Layer 2 of a small transformer language model trained on English Wikipedia (19 layers, counted from 0, width 128).
A neuron's activation on a vector x is SiLU(gate . x) times (in . x), where the dot is the dot product.

Input weights of the MLP neurons that the questions are about. A number n stands for n times 0.00061.
n5 gate: -63 -96 59 -103 15 -117 85 -26 23 -67 -11 -97 227 187 -141 -121 192 -40 -55 274 96 211 -236 54 -231 -193 137 -86 -99 130 -194 -58 -52 -40 169 -27 170 34 -328 -121 7 33 65 85 69 -24 -143 36 -114 0 -245 -58 134 49 -11 -85 4 -119 -91 44 38 -235 97 100 -51 33 -73 -79 -175 62 70 -4 7 -98 132 -350 -56 284 103 82 -55 61 -25 -51 69 -22 77 268 -71 -125 -154 -56 8 213 65 -265 34 -141 -125 -51 26 22 -186 39 -270 81 197 217 -160 70 -36 -11 39 -50 -56 95 -55 52 -48 -164 86 -83 8 -19 -77 -79 -25 -66
n26 gate: 150 -79 -203 4 -8 -209 -8 157 99 -4 7 140 -71 -145 28 234 58 87 92 -40 -210 -210 -50 -87 12 -137 74 19 96 -260 -23 138 -120 76 -166 -56 -167 155 -42 269 -112 -90 88 -167 141 80 4 400 -54 -94 -15 -20 -106 -111 -57 -171 139 20 -191 184 63 95 -59 -15 19 77 -88 -67 57 50 -260 66 -39 -173 71 -296 -28 124 109 -29 143 -188 -206 -29 190 143 255 59 -90 236 65 142 -48 94 -208 -170 180 -23 -115 241 -47 -16 12 -133 -23 8 63 -43 46 39 174 -15 158 8 -4 -100 -93 159 -113 23 76 75 111 -148 -108 153 -197 -213
n33 gate: -18 128 -345 -209 150 -49 -227 76 -97 121 -16 71 173 169 -199 98 -172 -250 59 -66 4 -34 47 138 -26 393 56 -50 159 97 157 131 -115 67 240 4 53 294 -68 -51 -111 -13 102 -381 9 -214 -17 -67 123 -139 8 112 71 254 -75 -184 135 26 -79 241 57 -126 256 -132 186 51 -34 104 -186 72 17 -17 -4 293 53 53 17 133 120 -72 81 115 153 -145 9 0 -22 22 -191 184 22 4 186 22 63 -227 84 -80 91 186 -99 -254 220 172 34 -184 61 -43 76 39 -21 114 191 -117 122 -48 107 -47 -142 30 25 166 -105 -18 -60 200 407 -203
n86 gate: -35 94 57 57 32 105 36 257 29 -241 90 139 -16 136 -109 165 122 51 -76 155 -89 118 12 324 21 -117 -110 110 -79 130 161 152 -12 -4 -149 4 -12 -175 20 -141 -398 -172 341 -98 34 -88 0 -92 -218 -95 -52 -68 -179 -112 -8 -4 -88 20 -54 -136 195 103 123 94 220 319 12 -4 -100 -145 -228 53 166 -189 -83 -122 -16 45 110 -180 -85 176 20 292 255 -93 13 -127 -39 20 -127 12 172 185 -285 -105 79 -12 90 0 16 -65 70 -93 223 -32 19 -45 4 110 313 8 51 -183 12 192 -162 239 -171 -119 16 -62 -87 -147 -97 140 98 -77
n119 gate: -218 88 79 33 -223 -16 -74 160 238 -242 242 109 -203 100 188 16 8 173 0 -98 95 -175 -58 85 -33 -35 -42 -60 -13 13 -62 29 87 -40 -25 52 -148 -280 4 -238 54 21 77 224 -39 -152 4 69 -29 168 -33 61 65 -34 57 -37 234 38 136 49 76 -296 113 108 -78 -173 151 -118 0 99 -25 121 269 145 199 85 -76 -211 -236 118 313 34 -68 180 242 136 -47 146 0 -244 -86 -190 43 42 105 79 -209 -69 48 57 313 -137 -29 -63 -104 281 16 169 -167 208 190 8 225 178 -67 175 136 145 -33 167 -254 -42 -63 -102 -119 -88 151 90
n145 gate: 23 -66 -154 186 -4 -61 106 -38 74 -98 -167 133 41 64 -35 -240 183 -41 -315 180 -60 -13 0 -58 47 -227 102 131 249 -110 72 -352 -55 -46 191 -31 -83 4 -168 -118 -132 -184 13 -238 53 -100 84 -50 -38 147 202 -178 254 35 66 51 258 -26 148 92 22 17 -17 82 -222 -135 -125 73 277 -156 -119 56 -8 -165 252 210 26 -246 272 81 -21 -4 53 94 -115 -478 -71 30 127 64 -186 156 -44 -151 199 -123 197 62 203 -63 9 38 -210 -85 -68 76 -170 -123 -13 -64 -21 -113 99 40 -216 -140 102 4 -85 -120 -199 0 -95 -44 181 246 -196 -116
n205 gate: -83 -47 74 191 -33 -47 61 117 38 16 -113 -56 -125 260 -193 137 -29 -79 -65 194 220 16 -81 -210 -78 274 -110 142 138 -21 53 0 -163 -131 133 -34 163 38 173 -52 -118 -33 -97 110 119 -84 -93 -112 295 -70 234 51 -60 250 318 -134 -35 -66 -188 -161 275 207 -140 -43 -177 24 -124 -194 -76 57 -212 82 -159 -101 104 -156 256 -53 81 43 -36 244 -75 -82 89 -12 8 152 71 171 30 75 -50 -78 -24 -90 -46 -156 173 -8 -173 12 -230 -124 -196 -293 -12 -24 104 -208 -36 120 115 -73 223 -205 28 16 172 4 -24 -357 -25 -55 -142 -120 82 -92
n218 gate: -63 -155 -68 8 -42 40 -34 -125 35 -30 161 140 -121 81 243 142 -190 49 25 91 -84 -46 -197 -156 183 9 -152 33 -26 144 117 54 135 -94 -120 -249 65 -60 -191 83 -72 -250 -170 84 127 71 -125 91 -13 -68 29 88 177 -138 111 59 73 -106 -39 253 -64 33 0 81 257 -268 95 43 -87 184 4 250 277 -228 185 -217 -115 -181 84 -80 54 0 -12 -152 79 -88 -9 85 -77 164 -153 -43 -78 68 -287 17 43 70 420 -337 -34 169 140 -84 -29 194 140 -159 -62 -38 8 -129 -37 13 26 247 -244 -202 257 -191 29 9 215 -87 -150 -30 287 -135
n252 gate: -49 52 -62 21 387 325 62 94 182 46 32 218 -127 179 0 -331 -4 8 102 -153 -194 12 49 -309 221 -137 -240 -8 25 0 86 -81 115 177 122 -60 -13 -17 -73 118 -12 91 -171 -309 30 -147 4 77 102 155 176 74 -32 325 -105 -70 -27 21 119 28 -21 48 -17 -64 49 -94 24 -226 -187 33 70 -299 259 -67 152 -166 -21 58 87 -344 181 68 4 -83 17 0 -163 71 -156 -78 262 -63 -4 92 -109 -33 -280 -16 39 -147 17 -83 -120 -122 66 202 212 12 102 -190 189 -69 -120 -91 -92 102 12 -29 37 62 80 193 168 38 -131 75 135 -101
n303 gate: 38 137 -68 43 0 27 -158 -4 186 -111 -98 -73 45 148 224 286 -135 196 -117 90 47 -55 -122 -208 -96 -152 -146 -244 16 57 164 39 241 -39 -153 151 24 0 -74 -188 -32 179 -4 -241 230 -290 -145 50 184 164 250 211 -39 -8 204 209 -214 -96 -142 -175 165 -174 -64 95 35 -28 117 -104 -101 -27 329 72 67 -154 117 -65 132 -67 43 42 79 -175 69 -130 62 -71 -140 40 -34 -20 144 -173 118 -4 -185 63 154 186 -80 -62 28 -111 99 -94 154 -150 23 75 -206 -297 -119 0 -73 -33 12 199 -47 -122 71 -91 108 -20 -80 37 8 0 144 45
n5 in: -153 -28 0 -7 -21 -264 -96 53 -249 22 -41 -56 120 -317 0 42 240 -153 -46 -22 -121 -100 71 -132 230 -137 114 52 48 -81 21 -197 128 14 36 -30 95 281 -215 -88 -160 0 -41 21 7 -50 -282 46 -99 -69 25 -157 7 -149 7 -53 -294 14 -11 211 -87 132 14 21 21 53 165 177 -84 -88 -75 -22 -178 -47 -131 -173 -98 107 75 132 121 -22 -17 98 22 4 -48 72 -48 -4 -115 7 4 61 -129 -107 51 -45 -253 -166 97 -90 -54 -122 14 96 61 -71 -169 -18 0 56 28 93 -58 81 89 -270 -279 -75 101 -309 -18 -51 145 11 34 -37
n26 in: -58 -48 46 -182 215 -175 -397 90 157 175 -95 109 -171 29 30 -213 -25 214 33 171 66 -91 -140 32 -263 234 -71 220 -123 111 -8 20 -173 -65 -148 64 8 254 196 102 -132 0 43 116 254 43 49 24 214 -155 41 0 -49 -63 28 145 99 -46 -51 -110 110 32 159 108 298 25 240 -139 -4 140 -87 -46 74 -94 191 -98 -84 95 -50 175 82 196 40 -66 130 103 164 -242 96 -120 -134 -97 -98 210 -125 -41 204 -109 145 114 -17 79 -4 -158 -108 174 -51 136 -4 83 -129 41 -124 -312 34 13 -297 -66 162 246 246 46 -51 -4 -255 -134 -119 12
n33 in: 85 -12 -4 79 42 -80 -29 -50 -172 244 8 33 -136 114 116 216 210 -29 -211 268 180 8 -305 -24 258 -13 -38 -36 -30 -173 37 17 79 -200 -141 199 -287 -47 45 -58 -13 -173 -238 -4 -131 114 37 -378 162 -51 62 -132 205 133 33 -109 145 -38 95 -169 -13 78 21 32 62 79 -115 -64 70 -21 -155 -185 159 -115 -253 112 -72 -13 -167 159 -104 17 8 80 -315 -158 105 -156 121 117 126 81 9 -161 249 171 -164 -131 0 -87 105 29 105 -132 -59 159 -40 -313 78 -273 69 268 -110 -202 115 -219 -17 -221 -205 -84 -4 -64 -94 -9 -95 -166 -145 -4
n86 in: -90 -66 -109 20 112 131 24 44 119 -141 165 -86 -119 -85 -153 71 -96 226 32 29 -48 137 -76 -101 -117 175 -189 4 37 21 8 -43 44 -66 -241 25 70 -20 20 56 20 -161 -91 -24 -238 72 32 -67 207 -134 -254 -42 122 -8 55 -68 156 -174 16 -209 -29 -27 170 39 213 16 28 -191 -233 115 -305 -12 399 -76 -45 -87 93 240 136 -101 151 -25 70 -136 259 -104 159 -48 101 -92 250 -114 -116 142 -109 -44 111 -82 13 138 -174 48 -379 -61 -8 -112 15 56 -154 120 -176 -241 175 -17 -16 49 56 8 -56 -48 35 -139 -339 343 -147 53 -8 -91
n119 in: -73 66 73 -13 13 188 207 63 209 -171 224 -17 -98 90 -22 -76 -128 -62 130 175 13 260 8 70 -150 140 144 148 83 -162 -248 -109 -85 95 -69 62 -282 -373 109 -67 110 -286 -259 -30 -26 -128 109 150 -122 224 134 138 -62 234 -128 119 23 0 83 4 130 -75 227 -254 -42 -51 150 -133 -121 126 115 -278 398 -12 65 61 -181 -110 -229 85 131 -83 164 -67 -44 76 168 13 12 34 22 -130 26 77 -128 21 -196 54 -94 88 107 -166 132 -61 -153 8 -218 17 29 -170 331 -113 -115 -111 26 -65 -148 199 -106 346 -25 -30 104 17 -114 -125 -12 84
n145 in: 110 186 -232 192 9 12 -64 -262 188 -43 98 -83 8 22 -247 47 167 -17 38 -84 -137 -86 -55 -83 255 -5 -86 116 -31 -119 199 -160 77 125 -231 18 -127 -118 -38 -355 51 90 -35 -231 -173 -80 13 -71 -127 130 0 -170 25 -275 -83 -261 153 -181 105 156 9 -100 -121 25 -25 149 -71 -30 299 -191 17 -228 222 182 79 40 117 158 184 32 -144 66 50 113 -45 -98 -111 17 83 128 89 131 405 -78 125 -13 -75 38 -86 -304 90 -137 -280 -106 -43 162 -191 -47 181 -398 25 -135 -50 -63 130 -145 13 -158 -103 26 50 -17 83 291 110 117 25 -93
n205 in: -75 -68 -122 148 -23 4 152 162 -249 -134 -90 -84 -60 40 117 23 -82 19 213 -125 -153 -55 121 -152 -12 67 -63 -49 -96 81 -66 -12 129 -141 28 138 136 20 42 -31 -160 177 182 74 61 158 -112 131 -50 -103 -275 225 145 52 179 -98 -102 -95 -185 -65 187 233 304 -23 -254 58 -38 -24 0 -101 -59 -71 156 -82 -108 -48 289 125 66 -260 4 230 -125 -116 123 350 77 213 132 -78 94 36 -4 4 -95 70 205 -138 224 66 -16 0 150 -15 8 -82 197 277 162 -4 130 235 121 94 36 -145 -121 86 129 8 -145 -123 76 -36 85 32 -86 96
n218 in: -87 -78 0 -8 -181 97 270 292 17 0 0 12 105 -127 -192 -112 24 -31 -68 -38 -20 191 -12 0 114 22 0 -43 -66 -96 96 267 -165 -43 -280 0 -248 -227 112 160 129 0 -168 -44 -34 11 120 60 189 164 -260 165 178 -99 162 -259 0 -106 -21 -64 -103 -47 98 -316 -40 261 20 -143 120 180 57 175 121 -111 -62 -25 -4 158 -28 51 44 -325 90 34 101 -278 -4 102 106 65 -80 -25 -183 201 43 -105 383 249 -111 140 102 -24 -106 119 0 81 -42 157 151 -109 75 -48 125 30 230 -37 113 173 -20 118 75 -70 -103 -63 144 -115 -175 -42
n252 in: -114 11 -148 -68 286 -207 -53 7 66 30 -80 37 127 -11 94 -232 95 18 45 -117 -23 -250 -140 4 -115 121 53 -58 54 156 0 26 132 166 147 -12 -147 12 34 -232 -26 88 -118 61 83 -117 -22 -171 -23 35 131 79 85 85 -140 30 45 286 31 198 46 11 206 -128 97 -109 145 77 -190 218 95 -217 -189 -126 -120 27 215 -231 -45 -64 -15 90 -80 116 190 -75 122 240 55 -113 -35 -104 39 0 -125 -200 -113 -63 152 86 -99 -30 42 -61 -102 121 -11 -11 -156 125 -41 -235 128 -313 31 -51 162 -158 57 95 -114 196 8 90 60 188 232 -175
n303 in: 156 -78 -224 -28 -109 0 -20 -8 79 -57 74 107 -93 -82 -146 345 -97 -47 -220 159 101 -114 -40 4 127 108 -8 -215 71 117 153 -124 -57 75 -37 13 112 232 -204 0 -41 20 185 -4 17 -46 -112 -211 20 193 12 4 87 -137 28 365 -444 102 -200 -132 74 -91 -70 -70 132 -145 128 -45 -44 -157 -57 -16 28 31 58 -384 78 146 53 -188 262 213 125 -103 59 -198 89 -61 59 0 232 -37 42 185 51 61 54 163 -107 96 -192 -146 8 -8 158 -312 154 194 -152 118 79 -100 71 -170 -12 204 243 -4 -93 73 -67 25 41 -230 -36 16 86 -34

Each question shows a token from some text and the vector x that enters the MLP there. A number n stands for n times 0.0054.

"\"": -27 59 -75 229 -43 15 -155 30 -55 -33 -98 -165 -30 64 -103 -31 119 8 -83 132 237 -34 -127 87 -80 -37 146 40 136 -83 83 192 77 -112 21 101 -97 168 223 123 75 -93 206 27 -120 101 135 -67 -284 -151 -43 21 -8 -91 82 -52 -267 90 91 76 -161 205 74 -197 -94 14 93 -88 50 135 127 -53 -2 -15 -152 18 43 92 61 39 -156 -40 144 -180 -122 -118 -175 94 -1 46 91 -71 -135 -73 -28 -32 -29 0 127 28 -20 69 11 70 -36 -13 246 -191 -3 -80 -120 -327 22 213 125 -14 -94 -30 -3 134 18 161 84 65 -19 -36 10 67
Which three neurons fire most, strongest first? n119, n26, n303

"K": 4 125 -40 12 184 -39 -16 81 -9 68 -55 -121 -57 -59 -10 -6 124 -180 -94 45 6 54 -82 47 -13 31 -53 33 79 -186 15 100 -117 -201 -41 136 69 22 304 65 257 21 84 185 -245 88 -168 -20 43 -24 -21 56 0 -104 -116 45 -116 181 110 24 93 -166 101 10 76 -46 102 -41 -95 -44 159 -149 129 -190 -130 30 3 23 181 147 200 -29 31 -32 -160 285 -202 93 -21 -32 -141 41 -124 -122 -48 -191 -145 -84 193 -75 63 -37 -206 151 -13 70 -16 59 139 5 -75 -92 -162 116 -253 62 -17 15 42 48 108 237 5 55 39 109 54 -168
Which of these neurons fires most? n252

"s": -37 -43 63 14 73 0 71 -133 39 39 136 -86 10 -27 -38 -92 -72 -90 25 133 -199 -85 75 273 37 -103 23 -89 82 -102 0 35 -24 -322 -252 54 -67 0 88 -1 -91 -147 56 -40 -180 104 1 -12 -81 -150 94 -8 -159 -106 -124 99 66 164 -65 -82 137 -138 179 -101 -185 24 17 -77 -130 -63 29 -160 120 -95 -219 -70 45 -21 -25 83 -153 -47 12 -39 -149 -170 -161 2 -33 -21 121 52 -180 81 -9 -190 -89 -160 217 39 26 -13 -100 -19 -35 132 327 -28 -97 69 -260 -89 -51 241 88 27 -53 -61 143 6 -105 -101 -62 104 -20 38 69 104
Which three neurons fire most, strongest first? n86, n303, n26

" era": -97 -66 -77 14 101 46 -34 -14 -147 159 101 6 113 167 -180 63 -140 112 -28 51 104 -119 101 -63 53 70 -89 53 -101 -194 -46 -66 14 -115 -101 18 14 205 245 -55 -174 -108 118 5 -90 -44 -99 47 -51 129 -76 86 -177 -116 29 -27 -79 122 73 41 -113 58 179 33 -2 -5 -188 80 -78 58 -155 86 44 -180 -141 -153 106 -56 -219 135 -234 54 114 -76 -186 -131 -110 94 -24 -11 70 8 -151 2 172 -60 -115 83 284 208 15 -21 -68 -91 66 -36 174 -86 89 -240 -108 -110 -5 165 -33 -20 -71 65 212 50 16 140 117 15 235 17 -177 54
Which neuron fires most, and how strongly? n205, at about 0.27

"en": 54 -130 29 32 -111 -146 39 3 -152 217 67 -86 -31 -74 -142 -202 133 0 -176 82 71 22 -54 215 4 -11 9 141 91 -67 207 -85 23 -25 -92 228 145 -100 -10 182 94 -210 211 -42 -124 26 206 -61 6 127 -41 51 -37 -110 106 92 175 -63 -85 -43 43 14 -188 -239 -50 1 161 -88 35 -89 -89 -274 -15 -6 -188 -116 113 158 5 214 -41 -33 182 60 -199 100 -60 49 -85 -10 -172 -211 -73 121 -228 -14 12 -148 83 -50 32 -58 204 12 22 49 22 79 -54 -38 -133 -59 -83 124 -71 -11 -14 99 35 215 -65 129 8 96 59 139 253 24
Which of these neurons fires most? n205

" to": -159 62 -30 166 111 70 -62 69 70 148 -36 -147 55 18 -73 83 17 110 -90 -26 3 -205 -11 -81 -270 -145 235 13 -56 -1 110 -79 -22 141 -257 173 -20 152 90 122 -153 -74 147 -91 -208 11 129 -72 34 36 4 -21 16 -64 -59 -122 -40 136 -88 -76 67 1 -33 -106 -181 8 -229 -70 -95 26 256 -78 36 54 -2 -210 71 42 -106 168 -139 -145 -61 16 -200 3 -52 -87 -6 -140 58 -46 -51 172 -145 -74 -40 -130 91 -11 85 158 -196 -22 128 75 -80 -128 -7 -38 -182 1 78 173 161 -79 -178 -48 -44 -120 -29 176 -1 -20 24 -30 52 -4
Which of these neurons fires most? n119

"len": -91 53 130 74 -143 29 25 -81 -51 -12 50 -108 92 -139 -57 -214 91 68 -21 35 100 42 -46 257 11 -132 70 63 54 18 134 -84 -50 85 -115 206 258 70 16 85 -22 -271 218 80 -53 -20 165 -7 -19 162 22 133 -44 -53 10 136 56 -27 -77 -86 -34 96 8 -341 123 39 8 59 141 -325 -7 -241 -38 -14 -254 37 181 4 -14 178 -67 9 133 -29 68 133 -293 -68 46 85 -92 -210 -71 -14 -138 -93 -4 -103 137 -20 -145 -66 167 -49 126 16 22 -112 85 -22 -210 75 -126 104 -23 -101 70 78 47 176 -257 103 34 144 3 -34 -109 44
Which of these neurons fires most? n252

"iled": -147 -38 -205 45 -21 -5 27 139 -237 -68 -75 -8 8 2 -40 -54 146 154 -163 -78 9 -32 -36 -99 -113 -140 -4 94 53 -86 30 -130 -18 -208 -116 72 118 146 -31 68 -91 71 77 20 -20 45 191 -29 -114 19 104 196 -170 -8 -30 -60 70 117 -152 138 25 -68 94 -26 128 88 -289 -29 53 143 -100 -132 -52 139 -110 -90 -70 -44 43 160 153 79 167 -9 -101 -122 -91 -35 -86 156 128 -312 -32 -20 113 -166 59 150 151 280 -30 -51 30 -78 88 112 -124 -428 -224 34 14 -39 4 33 -102 -56 -313 190 228 149 -149 -131 -71 43 -23 8 -45 24
Which neuron fires most, and how strongly? n26, at about 0.3

" titles": -73 -68 -26 86 -88 1 -44 -71 -90 93 154 257 126 128 -195 77 -28 33 -54 34 -6 -120 99 120 -115 -4 -60 -206 258 -76 -117 -44 113 -81 -134 -91 18 75 322 108 -96 199 261 -82 -22 -183 145 -30 -24 133 139 154 -71 0 -38 148 -51 49 -13 133 -78 36 166 -97 -58 8 -77 156 10 -10 -85 93 97 -51 -85 -100 17 -62 -45 20 -172 -61 -144 37 -157 -184 -144 -46 -121 -67 180 108 -174 -71 138 -120 -95 -51 308 226 2 -110 -137 -67 -20 186 86 -350 20 -132 37 5 -33 167 -14 58 -23 -5 16 -27 48 -10 12 -40 158 61 -172 53
Which of these neurons fires most? n5

" father": -125 71 -28 -64 -3 -81 -54 38 -55 -48 71 -204 104 165 -125 184 -125 114 -260 61 27 -23 97 -148 -164 -39 23 31 38 -115 -61 -55 -251 69 26 199 71 105 263 57 11 161 66 142 -144 36 158 96 -51 265 40 -112 81 -42 -74 149 -100 -64 163 22 31 -155 121 -216 11 143 -34 -19 107 -80 -47 -21 118 -73 -190 -87 59 -61 83 157 -56 82 78 73 -56 58 -139 65 12 -66 150 -168 -106 -70 22 -47 -225 -11 212 103 -44 159 -87 -88 50 298 -43 -8 -122 142 -230 -64 -200 95 34 16 25 -6 103 11 36 127 196 5 93 180 -58 -60
Which neuron fires most, and how strongly? n218, at about 0.061

"ents": -110 -150 61 58 42 0 -58 -73 -230 129 278 180 288 82 -175 -32 -22 122 -154 80 -207 4 56 256 -90 -15 -4 65 134 -17 113 -34 -73 -176 -149 27 91 39 112 39 -153 -87 319 30 -91 112 241 -83 60 148 -84 136 170 -49 -83 49 -11 62 -68 13 34 -26 142 -188 -240 -35 -63 28 -120 -102 -98 -51 -12 -151 -29 -233 72 11 -8 38 -231 -81 -91 -33 -278 -306 -7 54 62 -42 35 -104 -32 26 -8 -88 19 -52 183 176 21 -90 46 -68 -81 177 234 -69 -24 -251 -31 50 -22 173 -95 -44 27 131 38 29 79 124 -9 63 10 57 111 -16
Which three neurons fire most, strongest first? n33, n86, n119

" with": -40 120 61 56 208 113 104 -20 25 -43 -130 -47 22 24 52 -10 -83 -61 -51 -15 110 -179 92 118 -82 -200 81 51 148 -57 -67 -19 34 55 -294 273 53 127 68 49 -59 15 247 137 -126 -144 8 55 49 83 33 -1 -337 -17 -31 26 -133 17 -114 34 -8 163 107 6 -386 -59 -6 -59 74 -22 160 -51 22 134 24 -87 41 5 40 245 50 -84 -52 -46 -209 -83 -56 47 -120 -102 180 -189 -40 -108 31 29 -93 -46 90 -119 47 192 -134 -44 66 104 173 -236 2 53 -171 -9 -6 93 205 -188 -80 9 71 32 -113 135 82 21 138 19 -12 108
Which three neurons fire most, strongest first? n86, n218, n26

" his": -169 223 58 124 98 75 17 42 -93 -32 -106 -18 -1 -22 -73 91 47 210 -101 92 62 -254 -14 -152 -290 -82 23 -161 71 -154 -32 78 -78 -79 -85 53 8 99 64 119 -112 -24 110 -63 -63 -69 101 -1 82 104 1 112 26 -103 -88 2 -134 -100 -118 12 -72 10 48 -55 -78 232 -35 25 31 -10 13 -61 121 7 23 -115 75 17 84 117 -36 60 122 -15 -97 -141 -190 50 -228 21 -39 -67 109 91 34 -13 -134 -91 113 73 -210 181 -72 -96 106 54 32 -131 -24 102 -50 -193 -176 71 35 45 -48 303 -15 -119 -15 -69 95 150 41 193 -95 81
Which neuron fires most, and how strongly? n86, at about 0.31

" club": -38 -24 19 -107 -18 82 -60 -64 -133 280 -89 -4 -36 221 -66 -10 115 -105 -228 -41 189 -158 114 -8 -120 -70 -78 -49 266 -209 75 -72 -116 64 -75 147 -8 110 99 -10 -8 239 229 49 -163 199 71 7 117 131 12 -53 -101 -127 -84 -96 24 -58 142 -56 97 -96 90 -255 -100 -136 7 84 36 8 96 34 -10 -26 -22 -190 85 -45 40 44 -28 147 105 96 -66 5 -136 115 -64 98 1 -7 -195 -73 58 13 -67 131 212 158 85 66 -76 -2 -137 224 58 -74 85 -50 -137 -201 -79 150 106 -60 -63 -35 -84 -119 -4 102 267 45 93 169 -24 -38
Which of these neurons fires most? n145

" Th": -163 45 -31 96 62 -116 -183 168 46 -166 -67 -81 -71 -2 14 96 11 -91 11 0 -10 46 -71 -36 -55 -89 -5 -166 -106 -159 -87 210 -108 -122 -73 26 29 46 23 163 206 -58 129 30 -83 -181 148 100 81 44 3 44 25 -28 -139 -45 -203 173 -214 43 -50 17 114 4 128 46 -16 -23 -57 -70 -83 63 179 -178 -281 -60 -123 30 47 106 23 4 85 -157 -261 66 -211 3 -93 -85 -263 10 -33 24 -142 -91 -174 -135 91 -64 0 1 -187 5 -76 -28 -74 -199 -80 -39 13 13 38 108 67 119 -26 141 161 131 -70 125 -49 -3 106 16 -241 44
The two highest activations, in order: n145, n26

" r": -204 69 73 149 -128 8 -7 14 38 120 4 -89 54 19 -79 -243 -69 -232 -53 176 11 -65 -194 -187 -86 -155 -1 -175 -27 -118 -33 -81 3 -184 -229 185 -8 52 185 9 -67 3 146 -71 -69 63 127 21 149 37 22 49 -22 20 -123 -77 -33 195 -33 -10 96 16 170 98 67 56 -84 -57 -54 64 -25 -114 69 -44 -138 -229 65 208 -15 32 -10 141 81 -163 -109 69 -313 -152 -201 -39 -80 46 -99 98 43 -1 -103 25 182 -89 191 47 -28 -29 106 -77 53 -176 -61 -14 -68 73 53 128 23 129 -148 -9 -191 -80 -51 163 -73 110 56 120 -4 134
Which of these neurons fires most? n86

"or": -132 -90 80 87 42 -81 -9 -18 36 144 75 -61 -69 44 -145 54 25 90 19 -55 -64 27 55 78 75 -57 105 109 99 -185 229 28 -115 -56 -138 338 19 7 2 -24 48 -87 111 259 -156 123 87 24 -124 -5 37 76 -12 -19 -22 -236 -25 -223 -31 66 -97 27 -41 -29 -29 -97 -43 -208 188 -181 110 -30 -110 -173 -169 -108 88 -63 146 232 -151 17 260 -214 -73 -113 -201 63 2 -10 -48 -160 -27 -30 5 -132 -49 25 -43 25 23 -114 186 32 105 43 164 17 -9 109 113 -42 -45 196 75 38 15 18 143 30 24 266 -64 94 -78 12 -25 -61
The two highest activations, in order: n252, n303

"78": -45 81 130 35 128 -123 101 -21 220 153 74 -39 -98 80 -113 -64 -39 8 -37 -28 71 41 -124 -130 -129 -86 113 74 -16 -11 61 27 -96 -8 -132 89 212 155 186 -37 0 -142 108 77 10 -12 53 -151 49 174 -84 160 57 -215 -170 -127 -44 139 45 18 -161 -11 16 -180 16 39 -2 -18 224 18 18 -156 20 -171 -128 -200 184 97 -16 172 -143 35 53 -60 -48 5 -190 15 165 -61 38 -35 -25 -132 52 -2 -8 -17 303 239 6 -160 19 172 251 231 45 -54 86 -126 -116 142 -76 164 -79 -26 72 124 224 123 102 15 1 100 21 25 114 -9
Which of these neurons fires most? n5

".": -73 57 -100 230 -59 90 -71 84 -91 101 38 -151 -206 -30 -172 -62 52 13 -230 142 26 -69 -32 22 -191 -22 -3 167 101 132 239 181 27 -198 -44 171 113 134 173 42 -127 -99 201 42 -18 -175 187 -66 -80 -65 -45 173 -179 -65 -149 -90 -64 -43 54 134 2 -48 -79 -2 -228 85 -58 -136 -141 60 247 -74 198 -40 -42 -188 79 120 71 51 -65 41 -2 -115 -52 -222 -138 68 56 47 70 -141 -122 31 -206 -23 -132 -148 -53 -17 86 147 -111 -77 125 33 118 32 75 -7 71 -87 -91 162 -31 -36 -169 89 -69 37 -147 182 -51 -18 15 113 -61 -183
The two highest activations, in order: n86, n205

" May": -31 -172 -6 -49 26 -29 -177 52 102 -108 67 -137 55 29 -137 67 5 -64 -141 60 -107 -8 -89 -71 -101 -199 67 94 -14 -221 -45 51 -45 69 -157 -85 215 23 184 180 258 -88 108 -13 8 41 84 -5 48 223 -131 188 16 -100 -152 -1 -130 148 -10 109 42 -158 -20 113 24 -17 -65 -90 -36 215 29 -163 98 -87 -89 -52 74 54 47 155 -36 105 50 -29 -88 57 -348 70 21 65 -64 -127 0 -111 -163 -37 -160 -154 96 21 -47 42 -154 -14 77 26 2 184 -1 -41 -244 77 -101 118 -94 115 33 2 21 66 318 54 -65 101 260 -74 4 36
Which neuron fires most, and how strongly? n33, at about 0.17

"aid": 70 66 57 85 234 -97 18 142 27 -4 -82 -1 130 9 -74 134 2 79 -101 -45 -25 -41 180 26 87 -96 -173 18 140 -119 15 -133 -115 -126 -92 -6 67 -23 143 84 -37 60 -17 161 -103 113 151 -51 -203 178 -138 118 42 -44 -136 -66 59 166 45 262 -60 -48 86 -5 181 -149 -178 -191 42 172 -37 -198 -31 -25 -190 -84 -27 27 -62 121 -53 159 194 -18 -170 138 -258 10 48 176 -64 -252 0 53 10 -221 -41 94 217 143 -27 4 -53 46 99 295 57 -100 -182 219 68 -23 -23 77 -42 -78 -124 100 228 -53 -136 -43 -30 37 -49 -116 226 100
Which three neurons fire most, strongest first? n303, n252, n119

"ause": -49 82 76 119 98 -329 -18 178 -125 164 209 114 -104 3 -10 -25 76 163 -224 -22 73 120 119 -2 62 61 34 57 48 -6 38 29 26 119 -287 111 -3 42 -128 91 -66 17 99 75 -158 35 178 160 -55 106 -189 226 9 -48 -27 -47 27 25 -110 199 -70 55 -165 1 135 74 45 -243 72 155 66 75 165 97 -11 -146 88 39 67 276 -20 -5 56 -158 -62 -68 -221 42 205 194 27 -323 154 -21 11 -9 -98 17 120 136 -62 59 -107 65 -52 -64 100 64 -236 16 -1 52 -73 79 -68 1 -95 -87 150 140 -37 105 58 32 -10 -83 33 45
Which of these neurons fires most? n218

"C": -51 131 -68 37 293 76 54 56 -45 340 151 -70 -83 -139 -72 165 129 37 98 -1 88 -11 -36 -17 -192 -33 -7 -96 38 -255 -30 83 -10 -367 -71 150 0 -47 -133 8 221 -108 46 69 -143 -59 -100 -181 9 7 45 152 -187 -63 1 -89 -84 37 -73 -12 92 -82 113 35 -131 -143 42 -88 41 35 53 -107 75 -56 44 -95 -54 101 151 76 73 20 -8 -20 -108 185 -251 -8 -153 137 -233 121 -81 -152 68 -55 -188 -145 97 162 221 -118 -107 -44 -101 -143 59 33 93 -153 -153 31 -42 101 -98 5 -82 -50 13 -73 -93 83 -29 94 55 27 -109 -45
Which of these neurons fires most? n218

" An": -83 191 -80 126 -9 27 -73 212 -187 -50 46 -12 -44 -43 -63 16 33 58 204 62 77 -83 -53 82 29 -129 -137 8 -2 -185 -82 89 -15 -158 -119 27 -83 40 -30 -28 121 -148 114 -13 -43 41 135 165 64 4 24 60 5 -136 -132 -16 -235 -18 -210 214 19 6 25 35 98 -63 -78 -192 -164 -36 -45 -13 70 100 -56 -204 52 -52 46 173 266 -1 26 -76 -224 172 -202 -67 -228 -78 -115 -129 119 -45 -107 -193 -179 -10 -22 -213 -16 58 -97 -45 -80 -134 -74 -143 -72 137 -38 -34 -1 208 -126 -20 -90 -4 25 203 -52 111 -55 45 -7 90 -227 -44
Which of these neurons fires most? n119